Layer 4 of a small transformer language model trained on English Wikipedia (13 layers, counted from 0, width 64).
A neuron's activation on a vector x is GELU(weights . x + bias), where the dot is the dot product.

Input weights of the MLP neurons that the questions are about. A number n stands for (n - 128) times 0.0056.
n3 (bias -0.069): 133, 87, 131, 113, 120, 141, 175, 132, 108, 169, 125, 93, 159, 147, 85, 138, 160, 123, 189, 119, 164, 110, 119, 122, 120, 169, 80, 137, 113, 89, 108, 122, 192, 119, 88, 119, 85, 141, 105, 126, 125, 119, 108, 113, 113, 77, 161, 134, 161, 135, 130, 146, 178, 126, 90, 211, 101, 169, 109, 130, 76, 109, 126, 144
n27 (bias -0.022): 153, 143, 138, 125, 125, 92, 131, 151, 130, 140, 158, 110, 87, 137, 180, 77, 119, 122, 140, 117, 142, 132, 164, 91, 96, 132, 119, 103, 134, 126, 91, 123, 156, 128, 104, 104, 129, 125, 147, 90, 136, 116, 150, 150, 119, 132, 111, 106, 132, 134, 120, 126, 112, 198, 148, 90, 125, 106, 159, 114, 135, 119, 132, 105
n36 (bias -0.042): 113, 117, 140, 168, 134, 182, 141, 154, 104, 146, 121, 148, 161, 130, 110, 148, 126, 124, 112, 160, 162, 128, 80, 129, 143, 146, 103, 156, 114, 138, 158, 82, 115, 156, 131, 133, 136, 80, 130, 141, 65, 126, 99, 156, 109, 103, 170, 89, 159, 62, 97, 125, 171, 100, 140, 147, 132, 115, 130, 148, 89, 162, 112, 94
n38 (bias -0.081): 116, 165, 159, 117, 123, 29, 149, 191, 152, 156, 149, 112, 126, 149, 122, 99, 137, 135, 108, 117, 83, 118, 113, 88, 131, 112, 97, 126, 196, 165, 144, 105, 150, 91, 85, 139, 128, 142, 155, 108, 182, 155, 172, 102, 166, 115, 111, 117, 133, 66, 109, 96, 198, 141, 105, 136, 110, 132, 91, 126, 160, 75, 131, 177
n42 (bias -0.074): 170, 133, 119, 172, 108, 106, 121, 148, 139, 211, 160, 167, 94, 149, 135, 158, 109, 117, 121, 95, 156, 95, 124, 91, 94, 140, 92, 157, 154, 71, 120, 116, 105, 147, 78, 146, 135, 145, 135, 143, 129, 120, 175, 81, 117, 91, 108, 181, 139, 91, 111, 66, 175, 89, 83, 172, 111, 187, 123, 166, 126, 123, 140, 154
n44 (bias -0.065): 182, 116, 115, 66, 135, 105, 126, 143, 112, 117, 150, 180, 151, 43, 94, 156, 89, 143, 175, 148, 93, 110, 138, 111, 230, 130, 85, 107, 140, 76, 120, 117, 144, 170, 136, 93, 96, 122, 105, 80, 172, 197, 119, 127, 154, 96, 145, 75, 139, 132, 124, 176, 134, 140, 174, 185, 133, 119, 103, 136, 86, 104, 113, 171
n45 (bias -0.122): 141, 97, 162, 106, 162, 153, 118, 87, 178, 74, 193, 138, 191, 78, 101, 146, 84, 156, 161, 103, 121, 103, 85, 111, 122, 136, 77, 163, 108, 97, 132, 112, 142, 154, 73, 165, 197, 142, 107, 86, 111, 131, 124, 98, 110, 159, 167, 200, 153, 126, 105, 127, 123, 134, 126, 112, 160, 134, 101, 125, 102, 116, 70, 85
n60 (bias -0.044): 107, 121, 141, 166, 102, 110, 153, 118, 153, 148, 99, 154, 128, 113, 131, 170, 112, 154, 90, 91, 142, 79, 115, 145, 143, 130, 102, 141, 125, 103, 110, 103, 128, 137, 122, 140, 101, 81, 185, 84, 133, 123, 79, 139, 126, 142, 153, 153, 137, 104, 105, 108, 146, 160, 129, 161, 106, 134, 97, 137, 121, 131, 151, 106
n61 (bias -0.101): 59, 173, 160, 91, 178, 100, 165, 184, 144, 99, 185, 68, 95, 99, 124, 114, 116, 130, 110, 155, 118, 179, 70, 108, 6, 59, 112, 86, 124, 156, 145, 147, 128, 116, 180, 130, 109, 167, 168, 123, 104, 129, 170, 147, 144, 145, 184, 30, 137, 161, 94, 151, 138, 148, 136, 156, 108, 113, 114, 199, 108, 138, 81, 137
n67 (bias -0.063): 123, 118, 88, 117, 163, 122, 110, 164, 92, 156, 155, 123, 140, 110, 92, 138, 124, 160, 103, 181, 120, 110, 101, 118, 101, 112, 109, 156, 107, 140, 145, 152, 124, 135, 105, 110, 145, 113, 108, 127, 181, 136, 152, 161, 125, 180, 79, 124, 174, 111, 103, 156, 129, 142, 120, 115, 128, 86, 85, 125, 144, 105, 119, 97
n69 (bias -0.057): 117, 114, 127, 101, 139, 102, 151, 83, 188, 139, 92, 128, 150, 152, 101, 113, 152, 91, 97, 92, 102, 182, 141, 88, 149, 96, 79, 154, 123, 139, 164, 137, 156, 119, 115, 126, 141, 154, 125, 104, 101, 135, 160, 146, 122, 150, 117, 87, 180, 120, 106, 88, 156, 149, 151, 120, 87, 129, 79, 148, 163, 121, 100, 149
n80 (bias -0.058): 126, 83, 128, 105, 135, 161, 122, 115, 149, 93, 154, 108, 132, 100, 145, 166, 131, 155, 118, 123, 162, 164, 147, 130, 152, 141, 115, 141, 121, 171, 187, 129, 129, 129, 86, 113, 131, 85, 129, 92, 135, 80, 89, 152, 108, 111, 146, 105, 157, 116, 127, 71, 132, 148, 164, 151, 150, 113, 125, 112, 81, 167, 87, 129
n83 (bias -0.055): 145, 154, 103, 136, 159, 119, 151, 157, 122, 117, 152, 79, 131, 125, 167, 104, 119, 119, 171, 110, 97, 121, 139, 99, 135, 120, 171, 145, 158, 119, 73, 165, 91, 124, 111, 150, 179, 101, 125, 75, 132, 122, 95, 99, 41, 164, 145, 171, 80, 120, 165, 84, 138, 139, 137, 144, 132, 132, 112, 159, 120, 116, 148, 146
n90 (bias -0.008): 132, 88, 133, 145, 92, 131, 97, 151, 171, 122, 144, 120, 97, 116, 93, 143, 150, 180, 115, 117, 124, 126, 136, 114, 163, 99, 157, 142, 122, 81, 134, 116, 127, 137, 127, 161, 148, 126, 130, 124, 114, 117, 136, 150, 120, 93, 162, 117, 99, 150, 126, 160, 184, 159, 112, 130, 93, 104, 116, 147, 136, 133, 150, 156
n106 (bias -0.034): 107, 135, 142, 93, 86, 124, 139, 199, 118, 172, 130, 135, 147, 98, 133, 173, 107, 118, 78, 132, 105, 103, 132, 78, 122, 100, 107, 94, 186, 113, 117, 127, 107, 148, 142, 154, 127, 149, 125, 122, 110, 141, 124, 130, 146, 114, 124, 109, 159, 118, 152, 122, 152, 131, 96, 138, 123, 109, 117, 147, 177, 133, 124, 166
n116 (bias -0.039): 168, 107, 94, 146, 138, 77, 84, 175, 117, 181, 111, 139, 154, 115, 108, 157, 152, 105, 146, 161, 107, 134, 146, 121, 107, 140, 126, 142, 112, 142, 126, 112, 110, 100, 100, 102, 142, 77, 107, 82, 120, 109, 172, 109, 124, 93, 112, 43, 157, 164, 177, 164, 169, 130, 142, 160, 115, 134, 127, 123, 121, 150, 90, 133
n177 (bias -0.114): 161, 155, 115, 153, 140, 106, 136, 91, 105, 146, 151, 130, 115, 130, 126, 152, 107, 169, 100, 134, 158, 144, 138, 113, 137, 114, 168, 149, 87, 149, 172, 156, 125, 142, 126, 108, 79, 88, 117, 146, 108, 85, 110, 119, 124, 112, 98, 139, 104, 128, 115, 123, 129, 143, 89, 104, 115, 161, 122, 124, 98, 149, 110, 144
n179 (bias -0.023): 115, 170, 76, 154, 107, 122, 100, 117, 92, 139, 148, 132, 137, 120, 102, 131, 118, 131, 100, 97, 159, 180, 134, 100, 165, 151, 158, 159, 161, 146, 156, 153, 107, 133, 161, 144, 149, 59, 148, 160, 120, 103, 66, 99, 104, 162, 137, 134, 132, 136, 134, 115, 93, 65, 152, 136, 101, 148, 120, 157, 107, 159, 125, 111
n186 (bias -0.059): 147, 157, 122, 156, 93, 105, 146, 158, 92, 95, 179, 121, 160, 107, 154, 158, 120, 125, 131, 155, 107, 132, 88, 117, 117, 72, 183, 104, 123, 119, 120, 142, 146, 120, 147, 157, 149, 127, 116, 142, 110, 116, 100, 116, 97, 113, 99, 142, 136, 87, 112, 138, 166, 131, 131, 158, 83, 93, 128, 154, 140, 137, 138, 142
n199 (bias -0.058): 140, 121, 158, 89, 126, 106, 77, 130, 121, 162, 121, 106, 125, 152, 141, 115, 107, 137, 93, 151, 149, 53, 130, 138, 102, 96, 195, 148, 140, 89, 129, 185, 126, 158, 136, 121, 150, 138, 146, 91, 109, 122, 135, 105, 106, 145, 76, 77, 120, 185, 170, 114, 125, 187, 120, 165, 149, 136, 116, 204, 109, 140, 130, 146
n203 (bias -0.061): 154, 95, 192, 117, 102, 91, 101, 195, 164, 91, 167, 125, 178, 107, 116, 131, 94, 153, 148, 164, 152, 144, 74, 126, 116, 97, 54, 122, 122, 113, 169, 69, 132, 154, 85, 135, 143, 125, 139, 103, 120, 138, 127, 120, 123, 108, 167, 122, 122, 133, 110, 127, 184, 108, 135, 174, 106, 133, 124, 167, 152, 117, 89, 79
n223 (bias -0.079): 124, 146, 147, 120, 160, 76, 87, 77, 110, 150, 135, 147, 104, 143, 173, 169, 121, 129, 71, 137, 141, 77, 184, 161, 110, 157, 102, 99, 169, 136, 107, 158, 139, 116, 71, 152, 118, 123, 144, 123, 144, 101, 183, 153, 128, 121, 186, 89, 88, 99, 152, 111, 94, 178, 156, 164, 121, 122, 102, 129, 75, 79, 125, 149
n224 (bias -0.058): 123, 110, 55, 126, 152, 136, 117, 140, 109, 111, 134, 107, 84, 73, 137, 151, 137, 150, 110, 139, 114, 135, 143, 91, 105, 54, 139, 127, 108, 106, 150, 175, 144, 132, 122, 117, 182, 105, 153, 141, 162, 107, 155, 169, 133, 112, 148, 142, 159, 116, 154, 167, 133, 74, 152, 152, 149, 163, 90, 127, 119, 159, 119, 130
n249 (bias -0.076): 129, 187, 91, 47, 125, 134, 122, 113, 143, 122, 149, 152, 101, 116, 137, 65, 120, 123, 84, 143, 131, 145, 151, 122, 149, 101, 116, 140, 92, 131, 166, 140, 81, 120, 193, 71, 83, 134, 168, 155, 101, 139, 100, 121, 73, 74, 184, 154, 91, 143, 129, 119, 145, 134, 184, 143, 136, 113, 184, 100, 138, 123, 99, 152
n258 (bias -0.031): 53, 125, 122, 105, 125, 82, 123, 134, 160, 170, 132, 135, 152, 94, 96, 86, 167, 165, 124, 147, 134, 136, 128, 134, 130, 148, 114, 131, 88, 143, 134, 166, 134, 91, 117, 110, 114, 160, 165, 131, 140, 167, 131, 96, 148, 76, 138, 146, 123, 86, 149, 90, 121, 156, 149, 116, 163, 128, 107, 155, 103, 120, 117, 161
n270 (bias -0.089): 142, 177, 64, 130, 121, 150, 125, 190, 114, 172, 175, 87, 145, 113, 149, 173, 131, 135, 152, 131, 107, 166, 142, 154, 118, 118, 106, 195, 117, 116, 121, 115, 132, 154, 116, 116, 137, 111, 148, 93, 109, 206, 111, 72, 85, 129, 133, 85, 145, 90, 137, 87, 140, 166, 118, 136, 68, 125, 102, 158, 90, 122, 136, 130
n273 (bias -0.074): 167, 120, 135, 135, 109, 74, 132, 136, 114, 89, 125, 160, 152, 102, 121, 136, 119, 114, 143, 125, 133, 158, 112, 113, 122, 100, 116, 183, 142, 168, 136, 146, 146, 103, 115, 178, 165, 103, 127, 79, 118, 132, 157, 149, 111, 129, 108, 162, 121, 139, 136, 84, 109, 98, 90, 127, 109, 132, 145, 92, 153, 143, 95, 121
n290 (bias -0.083): 121, 86, 121, 136, 163, 139, 108, 133, 133, 120, 110, 122, 146, 149, 99, 147, 86, 94, 130, 127, 117, 119, 166, 127, 198, 93, 140, 108, 147, 161, 125, 157, 109, 173, 99, 159, 117, 137, 151, 112, 88, 108, 93, 83, 84, 143, 102, 100, 145, 86, 122, 112, 158, 108, 155, 139, 128, 130, 131, 119, 112, 106, 110, 188
n296 (bias -0.048): 141, 125, 163, 127, 121, 128, 97, 137, 84, 125, 147, 98, 125, 159, 153, 122, 147, 173, 111, 110, 106, 118, 115, 116, 119, 107, 147, 188, 100, 82, 179, 125, 141, 125, 125, 173, 97, 106, 63, 148, 126, 105, 130, 120, 100, 154, 132, 124, 120, 108, 159, 103, 132, 140, 136, 131, 82, 191, 115, 152, 110, 138, 112, 193
n299 (bias -0.118): 110, 133, 163, 84, 172, 117, 143, 111, 142, 145, 161, 166, 102, 146, 46, 147, 100, 87, 99, 136, 92, 176, 155, 116, 116, 139, 101, 131, 119, 165, 99, 181, 119, 158, 122, 150, 82, 118, 110, 132, 132, 127, 120, 181, 133, 129, 144, 128, 171, 86, 93, 82, 119, 133, 137, 171, 130, 130, 134, 152, 125, 81, 86, 164

Each question shows a token from some text and the vector x that enters the MLP there. A number n stands for (n - 128) times 0.03.

" to": 159, 166, 130, 111, 43, 173, 127, 105, 116, 109, 49, 149, 171, 100, 146, 139, 122, 165, 106, 92, 134, 196, 96, 186, 149, 88, 140, 68, 86, 152, 95, 122, 94, 137, 63, 148, 115, 106, 100, 115, 168, 134, 219, 91, 119, 166, 123, 149, 127, 128, 97, 164, 134, 118, 79, 151, 180, 157, 117, 114, 135, 143, 180, 149
The neuron with the highest activation: n273

".": 141, 195, 156, 86, 77, 184, 96, 119, 118, 124, 81, 120, 120, 108, 119, 131, 153, 161, 102, 84, 159, 208, 96, 217, 139, 111, 165, 72, 110, 154, 85, 102, 70, 137, 67, 137, 129, 122, 95, 106, 147, 105, 188, 114, 96, 172, 157, 115, 145, 119, 88, 165, 136, 105, 96, 154, 194, 152, 97, 129, 140, 147, 158, 139
The neuron with the highest activation: n80

"ed": 167, 181, 137, 94, 34, 155, 109, 131, 98, 116, 57, 127, 111, 115, 133, 132, 137, 142, 122, 124, 155, 211, 110, 184, 153, 91, 151, 94, 95, 165, 75, 100, 103, 159, 80, 160, 89, 127, 99, 119, 177, 89, 214, 91, 110, 170, 117, 156, 141, 131, 91, 135, 135, 137, 103, 133, 194, 144, 113, 92, 143, 166, 166, 114
The most active neuron and its activation: n273, at about 0.58

" (B": 140, 188, 138, 78, 63, 159, 96, 118, 127, 126, 63, 131, 175, 128, 132, 118, 185, 156, 99, 138, 168, 193, 119, 162, 147, 113, 173, 81, 81, 184, 64, 114, 102, 112, 97, 147, 91, 127, 74, 107, 152, 115, 163, 87, 104, 124, 156, 143, 144, 103, 110, 165, 129, 111, 120, 149, 217, 123, 94, 99, 116, 159, 176, 116
The neuron with the highest activation: n258

" \"": 142, 210, 139, 76, 81, 161, 119, 106, 126, 106, 57, 124, 156, 99, 121, 131, 140, 153, 114, 78, 149, 182, 91, 152, 161, 105, 170, 111, 81, 176, 68, 114, 103, 146, 100, 174, 118, 135, 69, 113, 145, 139, 197, 100, 64, 157, 149, 132, 135, 81, 121, 170, 104, 165, 111, 155, 188, 147, 109, 107, 137, 132, 174, 150
The neuron with the highest activation: n83

"'": 135, 194, 134, 96, 64, 182, 108, 108, 143, 131, 64, 140, 149, 114, 119, 134, 156, 172, 117, 90, 164, 177, 95, 153, 153, 105, 157, 106, 97, 178, 58, 90, 87, 123, 88, 160, 115, 94, 96, 119, 139, 119, 197, 106, 90, 176, 135, 129, 155, 118, 91, 192, 155, 125, 50, 140, 186, 133, 97, 126, 126, 148, 175, 145
The three highest activations, in order: n90, n60, n36

"ri": 142, 178, 155, 99, 65, 182, 104, 90, 112, 129, 67, 118, 109, 130, 91, 96, 146, 137, 94, 122, 130, 198, 110, 167, 171, 106, 197, 116, 95, 148, 57, 103, 89, 111, 69, 173, 105, 147, 114, 116, 189, 124, 184, 126, 106, 189, 129, 149, 150, 120, 78, 173, 162, 93, 88, 126, 203, 149, 131, 110, 130, 143, 145, 121
The three highest activations, in order: n67, n90, n299

"\n": 154, 188, 159, 92, 90, 182, 128, 113, 95, 157, 50, 114, 118, 108, 134, 137, 126, 145, 140, 122, 162, 192, 82, 170, 146, 100, 170, 85, 123, 167, 92, 96, 90, 134, 75, 128, 61, 146, 55, 98, 133, 130, 205, 115, 89, 127, 143, 134, 148, 116, 113, 187, 107, 128, 94, 141, 189, 178, 99, 118, 147, 137, 163, 155
The neuron with the highest activation: n3

"aw": 121, 164, 132, 88, 67, 184, 132, 122, 131, 153, 90, 124, 110, 126, 135, 126, 151, 149, 112, 131, 132, 205, 109, 185, 174, 86, 165, 85, 100, 137, 68, 57, 106, 131, 108, 174, 98, 132, 88, 138, 140, 102, 211, 95, 88, 158, 116, 156, 151, 113, 66, 170, 151, 117, 82, 143, 192, 145, 90, 91, 127, 160, 185, 138
The three highest activations, in order: n90, n186, n42

" |": 153, 182, 143, 79, 74, 190, 108, 87, 119, 140, 42, 135, 114, 114, 138, 131, 126, 160, 89, 99, 164, 160, 92, 190, 153, 98, 144, 92, 119, 181, 68, 102, 86, 151, 74, 152, 92, 106, 84, 111, 164, 123, 192, 91, 99, 149, 171, 150, 175, 100, 106, 148, 127, 128, 122, 158, 197, 134, 120, 112, 148, 132, 163, 146
The neuron with the highest activation: n223

" ==": 141, 186, 174, 94, 90, 173, 102, 136, 131, 106, 56, 106, 139, 133, 123, 124, 127, 162, 113, 118, 178, 215, 104, 164, 134, 84, 150, 86, 120, 148, 77, 56, 92, 163, 62, 141, 87, 130, 99, 83, 161, 122, 187, 121, 121, 110, 113, 156, 138, 128, 58, 171, 112, 153, 123, 140, 203, 165, 130, 132, 149, 131, 155, 102
The most active neuron and its activation: n203, at about 1.5

"ut": 151, 182, 134, 94, 86, 182, 124, 81, 107, 114, 51, 139, 142, 121, 114, 103, 135, 168, 125, 81, 134, 209, 138, 198, 150, 101, 175, 96, 113, 154, 30, 114, 93, 148, 88, 164, 89, 140, 99, 144, 160, 95, 208, 101, 108, 146, 134, 157, 151, 127, 99, 131, 138, 115, 95, 130, 193, 126, 125, 108, 130, 128, 160, 130
Which two neurons fire most, strongest first? n299, n290

" In": 151, 189, 129, 82, 78, 185, 112, 125, 94, 129, 83, 141, 137, 114, 172, 73, 145, 161, 103, 106, 124, 204, 110, 199, 150, 96, 158, 98, 76, 156, 60, 144, 91, 146, 85, 144, 103, 130, 77, 100, 151, 131, 186, 87, 110, 157, 125, 161, 140, 124, 90, 159, 116, 144, 113, 151, 192, 152, 104, 82, 170, 136, 149, 120
The three highest activations, in order: n249, n83, n67

",": 160, 179, 126, 112, 55, 171, 102, 124, 111, 147, 57, 128, 135, 117, 176, 136, 137, 145, 106, 137, 160, 216, 95, 197, 148, 87, 137, 64, 78, 155, 79, 99, 79, 153, 88, 134, 114, 129, 97, 114, 150, 126, 182, 104, 101, 163, 153, 131, 131, 106, 75, 157, 120, 101, 120, 148, 196, 148, 89, 127, 130, 155, 170, 142
Which two neurons fire most, strongest first? n36, n224

"l": 159, 166, 152, 100, 67, 176, 92, 78, 117, 147, 52, 123, 141, 129, 136, 111, 159, 166, 118, 115, 175, 213, 107, 159, 125, 85, 183, 90, 105, 147, 48, 99, 110, 140, 109, 161, 108, 125, 99, 115, 182, 143, 192, 110, 120, 159, 111, 122, 152, 109, 80, 169, 153, 99, 77, 148, 176, 106, 105, 75, 138, 156, 164, 154
The three highest activations, in order: n90, n67, n186

"erv": 150, 172, 142, 114, 45, 180, 103, 92, 118, 127, 72, 129, 125, 137, 116, 112, 140, 150, 109, 119, 151, 229, 111, 171, 166, 89, 176, 83, 108, 141, 48, 85, 84, 134, 87, 140, 113, 160, 80, 146, 176, 93, 158, 89, 138, 189, 118, 147, 133, 127, 83, 171, 120, 127, 110, 149, 180, 139, 154, 91, 118, 187, 130, 134
Which two neurons fire most, strongest first? n179, n177

" of": 177, 165, 140, 95, 44, 172, 124, 137, 100, 127, 69, 129, 133, 100, 180, 128, 138, 154, 113, 128, 145, 204, 123, 175, 137, 92, 131, 74, 84, 164, 65, 97, 110, 138, 78, 133, 108, 123, 82, 102, 165, 127, 204, 98, 84, 164, 130, 146, 108, 109, 78, 177, 131, 149, 114, 156, 177, 147, 125, 89, 158, 128, 178, 152
The three highest activations, in order: n27, n186, n44

")": 157, 184, 144, 101, 79, 192, 113, 113, 104, 131, 69, 120, 152, 140, 148, 127, 132, 137, 106, 124, 164, 194, 89, 176, 165, 113, 183, 66, 83, 175, 78, 79, 68, 158, 76, 128, 101, 112, 92, 110, 145, 108, 190, 99, 109, 138, 150, 148, 141, 110, 75, 172, 128, 121, 91, 144, 188, 139, 94, 168, 108, 167, 151, 152
Which two neurons fire most, strongest first? n36, n177

"G": 152, 172, 153, 107, 65, 163, 111, 130, 124, 157, 44, 142, 126, 137, 90, 107, 142, 152, 110, 104, 119, 175, 108, 160, 159, 103, 179, 80, 114, 200, 60, 100, 88, 117, 79, 146, 137, 119, 97, 151, 178, 134, 196, 95, 109, 161, 117, 147, 151, 107, 92, 161, 157, 108, 68, 151, 200, 139, 96, 81, 122, 135, 173, 143
The most active neuron and its activation: n38, at about 1.4

"ay": 142, 190, 141, 93, 62, 188, 112, 93, 131, 123, 67, 151, 126, 117, 113, 82, 128, 141, 103, 119, 149, 196, 121, 192, 181, 96, 188, 82, 90, 152, 57, 105, 105, 127, 82, 151, 135, 105, 96, 135, 165, 112, 196, 104, 101, 167, 113, 156, 161, 109, 99, 169, 131, 86, 83, 125, 186, 138, 116, 118, 148, 165, 163, 129
The neuron with the highest activation: n179

"ke": 159, 183, 159, 85, 42, 171, 121, 91, 124, 116, 76, 128, 123, 132, 91, 109, 149, 122, 111, 128, 156, 195, 108, 175, 175, 104, 192, 83, 77, 143, 64, 112, 82, 117, 85, 172, 128, 105, 102, 118, 177, 132, 203, 103, 106, 177, 150, 140, 162, 115, 116, 155, 131, 100, 74, 127, 193, 141, 108, 122, 133, 146, 157, 132
The neuron with the highest activation: n273

" sh": 135, 146, 171, 109, 75, 201, 124, 96, 126, 148, 54, 121, 129, 134, 108, 142, 146, 171, 144, 88, 153, 180, 97, 168, 150, 98, 175, 91, 49, 167, 73, 91, 82, 125, 89, 134, 94, 98, 93, 104, 163, 134, 192, 72, 132, 179, 128, 119, 146, 149, 83, 160, 158, 118, 113, 145, 184, 144, 100, 105, 103, 164, 181, 157
The neuron with the highest activation: n3

"I": 143, 175, 154, 93, 65, 147, 97, 125, 103, 114, 43, 151, 145, 124, 115, 94, 139, 154, 104, 98, 129, 165, 115, 163, 170, 106, 179, 91, 124, 197, 52, 121, 87, 139, 74, 137, 137, 134, 93, 133, 156, 136, 205, 98, 109, 163, 130, 141, 153, 116, 79, 160, 148, 121, 67, 161, 196, 129, 103, 105, 144, 130, 184, 152
The most active neuron and its activation: n38, at about 1.1

" It": 114, 193, 166, 87, 36, 174, 120, 80, 121, 120, 70, 126, 155, 123, 156, 94, 150, 156, 134, 121, 154, 201, 115, 162, 175, 104, 213, 74, 60, 161, 65, 105, 97, 141, 115, 136, 120, 111, 90, 100, 133, 133, 168, 106, 121, 173, 139, 125, 138, 126, 89, 147, 130, 128, 82, 172, 183, 145, 93, 135, 128, 147, 152, 138
The three highest activations, in order: n186, n199, n177

" me": 134, 171, 138, 79, 61, 188, 100, 104, 149, 145, 82, 120, 151, 144, 121, 123, 159, 165, 126, 105, 142, 182, 95, 199, 130, 77, 156, 84, 77, 155, 83, 77, 72, 130, 81, 171, 90, 99, 101, 106, 152, 120, 193, 87, 104, 178, 123, 139, 136, 151, 82, 178, 133, 136, 96, 124, 193, 162, 143, 130, 117, 149, 146, 159
The most active neuron and its activation: n296, at about 0.35

"es": 144, 175, 137, 91, 43, 163, 115, 101, 123, 115, 48, 126, 122, 142, 111, 124, 159, 129, 101, 129, 147, 204, 120, 183, 160, 94, 169, 75, 110, 155, 66, 109, 85, 157, 82, 160, 120, 103, 89, 115, 186, 135, 191, 110, 88, 179, 140, 155, 158, 129, 88, 154, 118, 105, 79, 130, 188, 130, 110, 128, 155, 151, 164, 133
Which two neurons fire most, strongest first? n273, n179

"reat": 178, 166, 151, 108, 62, 217, 131, 70, 101, 116, 85, 118, 132, 115, 119, 81, 146, 181, 130, 102, 152, 197, 115, 159, 160, 92, 185, 73, 99, 163, 42, 85, 94, 122, 87, 159, 135, 116, 99, 117, 145, 106, 176, 113, 96, 177, 122, 122, 136, 131, 95, 160, 150, 131, 108, 160, 189, 139, 141, 93, 129, 147, 171, 122
The three highest activations, in order: n83, n90, n186

"P": 133, 178, 141, 106, 63, 169, 97, 120, 128, 160, 37, 135, 105, 140, 106, 99, 139, 147, 113, 102, 153, 190, 109, 163, 159, 109, 174, 99, 115, 164, 80, 95, 107, 140, 61, 146, 116, 141, 81, 115, 173, 110, 171, 44, 128, 136, 144, 151, 167, 120, 82, 156, 133, 161, 92, 175, 202, 169, 91, 101, 134, 127, 174, 124
The three highest activations, in order: n42, n3, n38

" Dem": 142, 177, 129, 78, 82, 178, 105, 126, 114, 107, 78, 118, 138, 107, 132, 120, 164, 141, 104, 129, 145, 207, 116, 189, 158, 104, 168, 93, 69, 153, 52, 120, 127, 123, 100, 153, 125, 164, 48, 106, 171, 117, 172, 97, 137, 181, 136, 162, 130, 104, 71, 159, 123, 126, 107, 156, 200, 153, 137, 70, 133, 134, 134, 117
The three highest activations, in order: n45, n67, n273

"5": 139, 205, 145, 99, 81, 190, 85, 114, 91, 126, 69, 127, 117, 119, 145, 132, 133, 128, 116, 115, 152, 199, 121, 171, 140, 106, 167, 85, 125, 167, 53, 79, 85, 138, 100, 133, 110, 115, 95, 120, 138, 117, 221, 83, 81, 160, 116, 162, 180, 109, 87, 137, 145, 126, 105, 140, 197, 146, 114, 88, 133, 169, 141, 172
The neuron with the highest activation: n290

" Th": 150, 188, 145, 87, 60, 185, 129, 143, 92, 165, 58, 121, 156, 139, 149, 89, 149, 160, 125, 108, 136, 194, 102, 184, 150, 83, 158, 90, 58, 170, 68, 104, 127, 112, 92, 159, 112, 121, 89, 120, 144, 151, 194, 94, 109, 147, 145, 134, 155, 122, 94, 160, 127, 125, 98, 144, 201, 106, 95, 86, 138, 150, 150, 124
The most active neuron and its activation: n67, at about 0.12

"|": 144, 190, 139, 71, 83, 193, 121, 115, 115, 145, 66, 126, 114, 91, 114, 118, 136, 158, 113, 105, 154, 175, 122, 157, 152, 105, 140, 110, 102, 185, 77, 72, 95, 152, 46, 130, 101, 139, 68, 97, 146, 106, 181, 95, 94, 143, 155, 143, 196, 96, 127, 159, 102, 163, 111, 174, 210, 137, 126, 122, 167, 128, 159, 128
Which two neurons fire most, strongest first? n80, n299

" R": 145, 167, 146, 71, 57, 205, 107, 129, 98, 148, 25, 125, 139, 132, 111, 98, 169, 150, 103, 127, 151, 180, 113, 168, 135, 95, 169, 83, 86, 182, 64, 118, 85, 141, 113, 156, 113, 126, 89, 106, 161, 155, 177, 81, 132, 168, 131, 158, 147, 103, 88, 150, 138, 118, 103, 152, 185, 148, 115, 80, 139, 157, 144, 160
The three highest activations, in order: n106, n290, n258

" O": 133, 182, 138, 77, 65, 192, 87, 140, 124, 128, 25, 116, 156, 113, 122, 96, 141, 144, 100, 109, 133, 192, 108, 167, 158, 131, 166, 97, 86, 157, 70, 123, 101, 155, 93, 165, 94, 124, 91, 87, 151, 124, 182, 86, 123, 177, 151, 154, 162, 130, 104, 153, 134, 141, 79, 149, 212, 161, 122, 93, 127, 143, 161, 103
The neuron with the highest activation: n45

" 5": 130, 182, 146, 80, 68, 181, 102, 137, 114, 142, 66, 139, 131, 145, 146, 124, 131, 143, 110, 120, 128, 201, 104, 182, 144, 101, 162, 89, 91, 159, 60, 90, 80, 131, 136, 137, 86, 136, 106, 95, 160, 120, 183, 75, 81, 170, 151, 151, 174, 103, 92, 117, 111, 106, 117, 146, 198, 164, 117, 66, 122, 193, 159, 165
The most active neuron and its activation: n249, at about 0.71

"A": 127, 190, 151, 107, 67, 155, 90, 111, 119, 140, 51, 141, 145, 126, 121, 74, 147, 158, 94, 101, 118, 173, 125, 157, 168, 95, 177, 106, 122, 189, 66, 117, 82, 126, 69, 151, 120, 120, 97, 122, 164, 133, 206, 93, 109, 157, 113, 155, 157, 113, 89, 161, 147, 118, 58, 160, 194, 138, 105, 106, 155, 141, 167, 149
The neuron with the highest activation: n38

" N": 133, 178, 140, 63, 74, 216, 106, 141, 123, 121, 34, 123, 167, 109, 118, 121, 143, 180, 87, 116, 146, 184, 131, 175, 133, 115, 184, 98, 95, 170, 47, 120, 83, 142, 102, 159, 101, 142, 84, 114, 142, 131, 171, 81, 138, 168, 138, 161, 135, 112, 90, 155, 122, 123, 99, 166, 175, 165, 121, 74, 121, 134, 135, 143
The most active neuron and its activation: n290, at about 0.16

"C": 147, 171, 152, 106, 69, 146, 104, 113, 109, 128, 62, 141, 125, 125, 95, 90, 153, 155, 90, 104, 128, 190, 127, 163, 144, 99, 181, 93, 118, 186, 61, 92, 86, 117, 58, 125, 127, 143, 93, 142, 152, 133, 195, 81, 114, 170, 120, 155, 156, 110, 94, 159, 162, 117, 89, 149, 201, 171, 83, 97, 166, 150, 162, 163
The neuron with the highest activation: n38

"\"": 143, 207, 151, 89, 83, 175, 122, 121, 133, 118, 50, 134, 160, 126, 127, 125, 125, 162, 111, 135, 158, 187, 83, 179, 153, 101, 182, 70, 111, 155, 69, 64, 93, 139, 95, 149, 108, 113, 104, 106, 137, 135, 211, 109, 73, 149, 139, 130, 165, 84, 92, 174, 115, 119, 98, 133, 172, 145, 86, 154, 116, 162, 149, 161
Which two neurons fire most, strongest first? n36, n186

" 14": 136, 189, 177, 104, 64, 193, 103, 119, 110, 159, 49, 137, 111, 135, 112, 111, 114, 121, 95, 89, 120, 180, 112, 174, 136, 111, 136, 94, 102, 165, 72, 102, 101, 126, 84, 151, 94, 111, 88, 113, 175, 123, 178, 82, 97, 158, 150, 158, 187, 105, 94, 158, 112, 143, 113, 161, 199, 150, 115, 86, 132, 177, 189, 153
The neuron with the highest activation: n60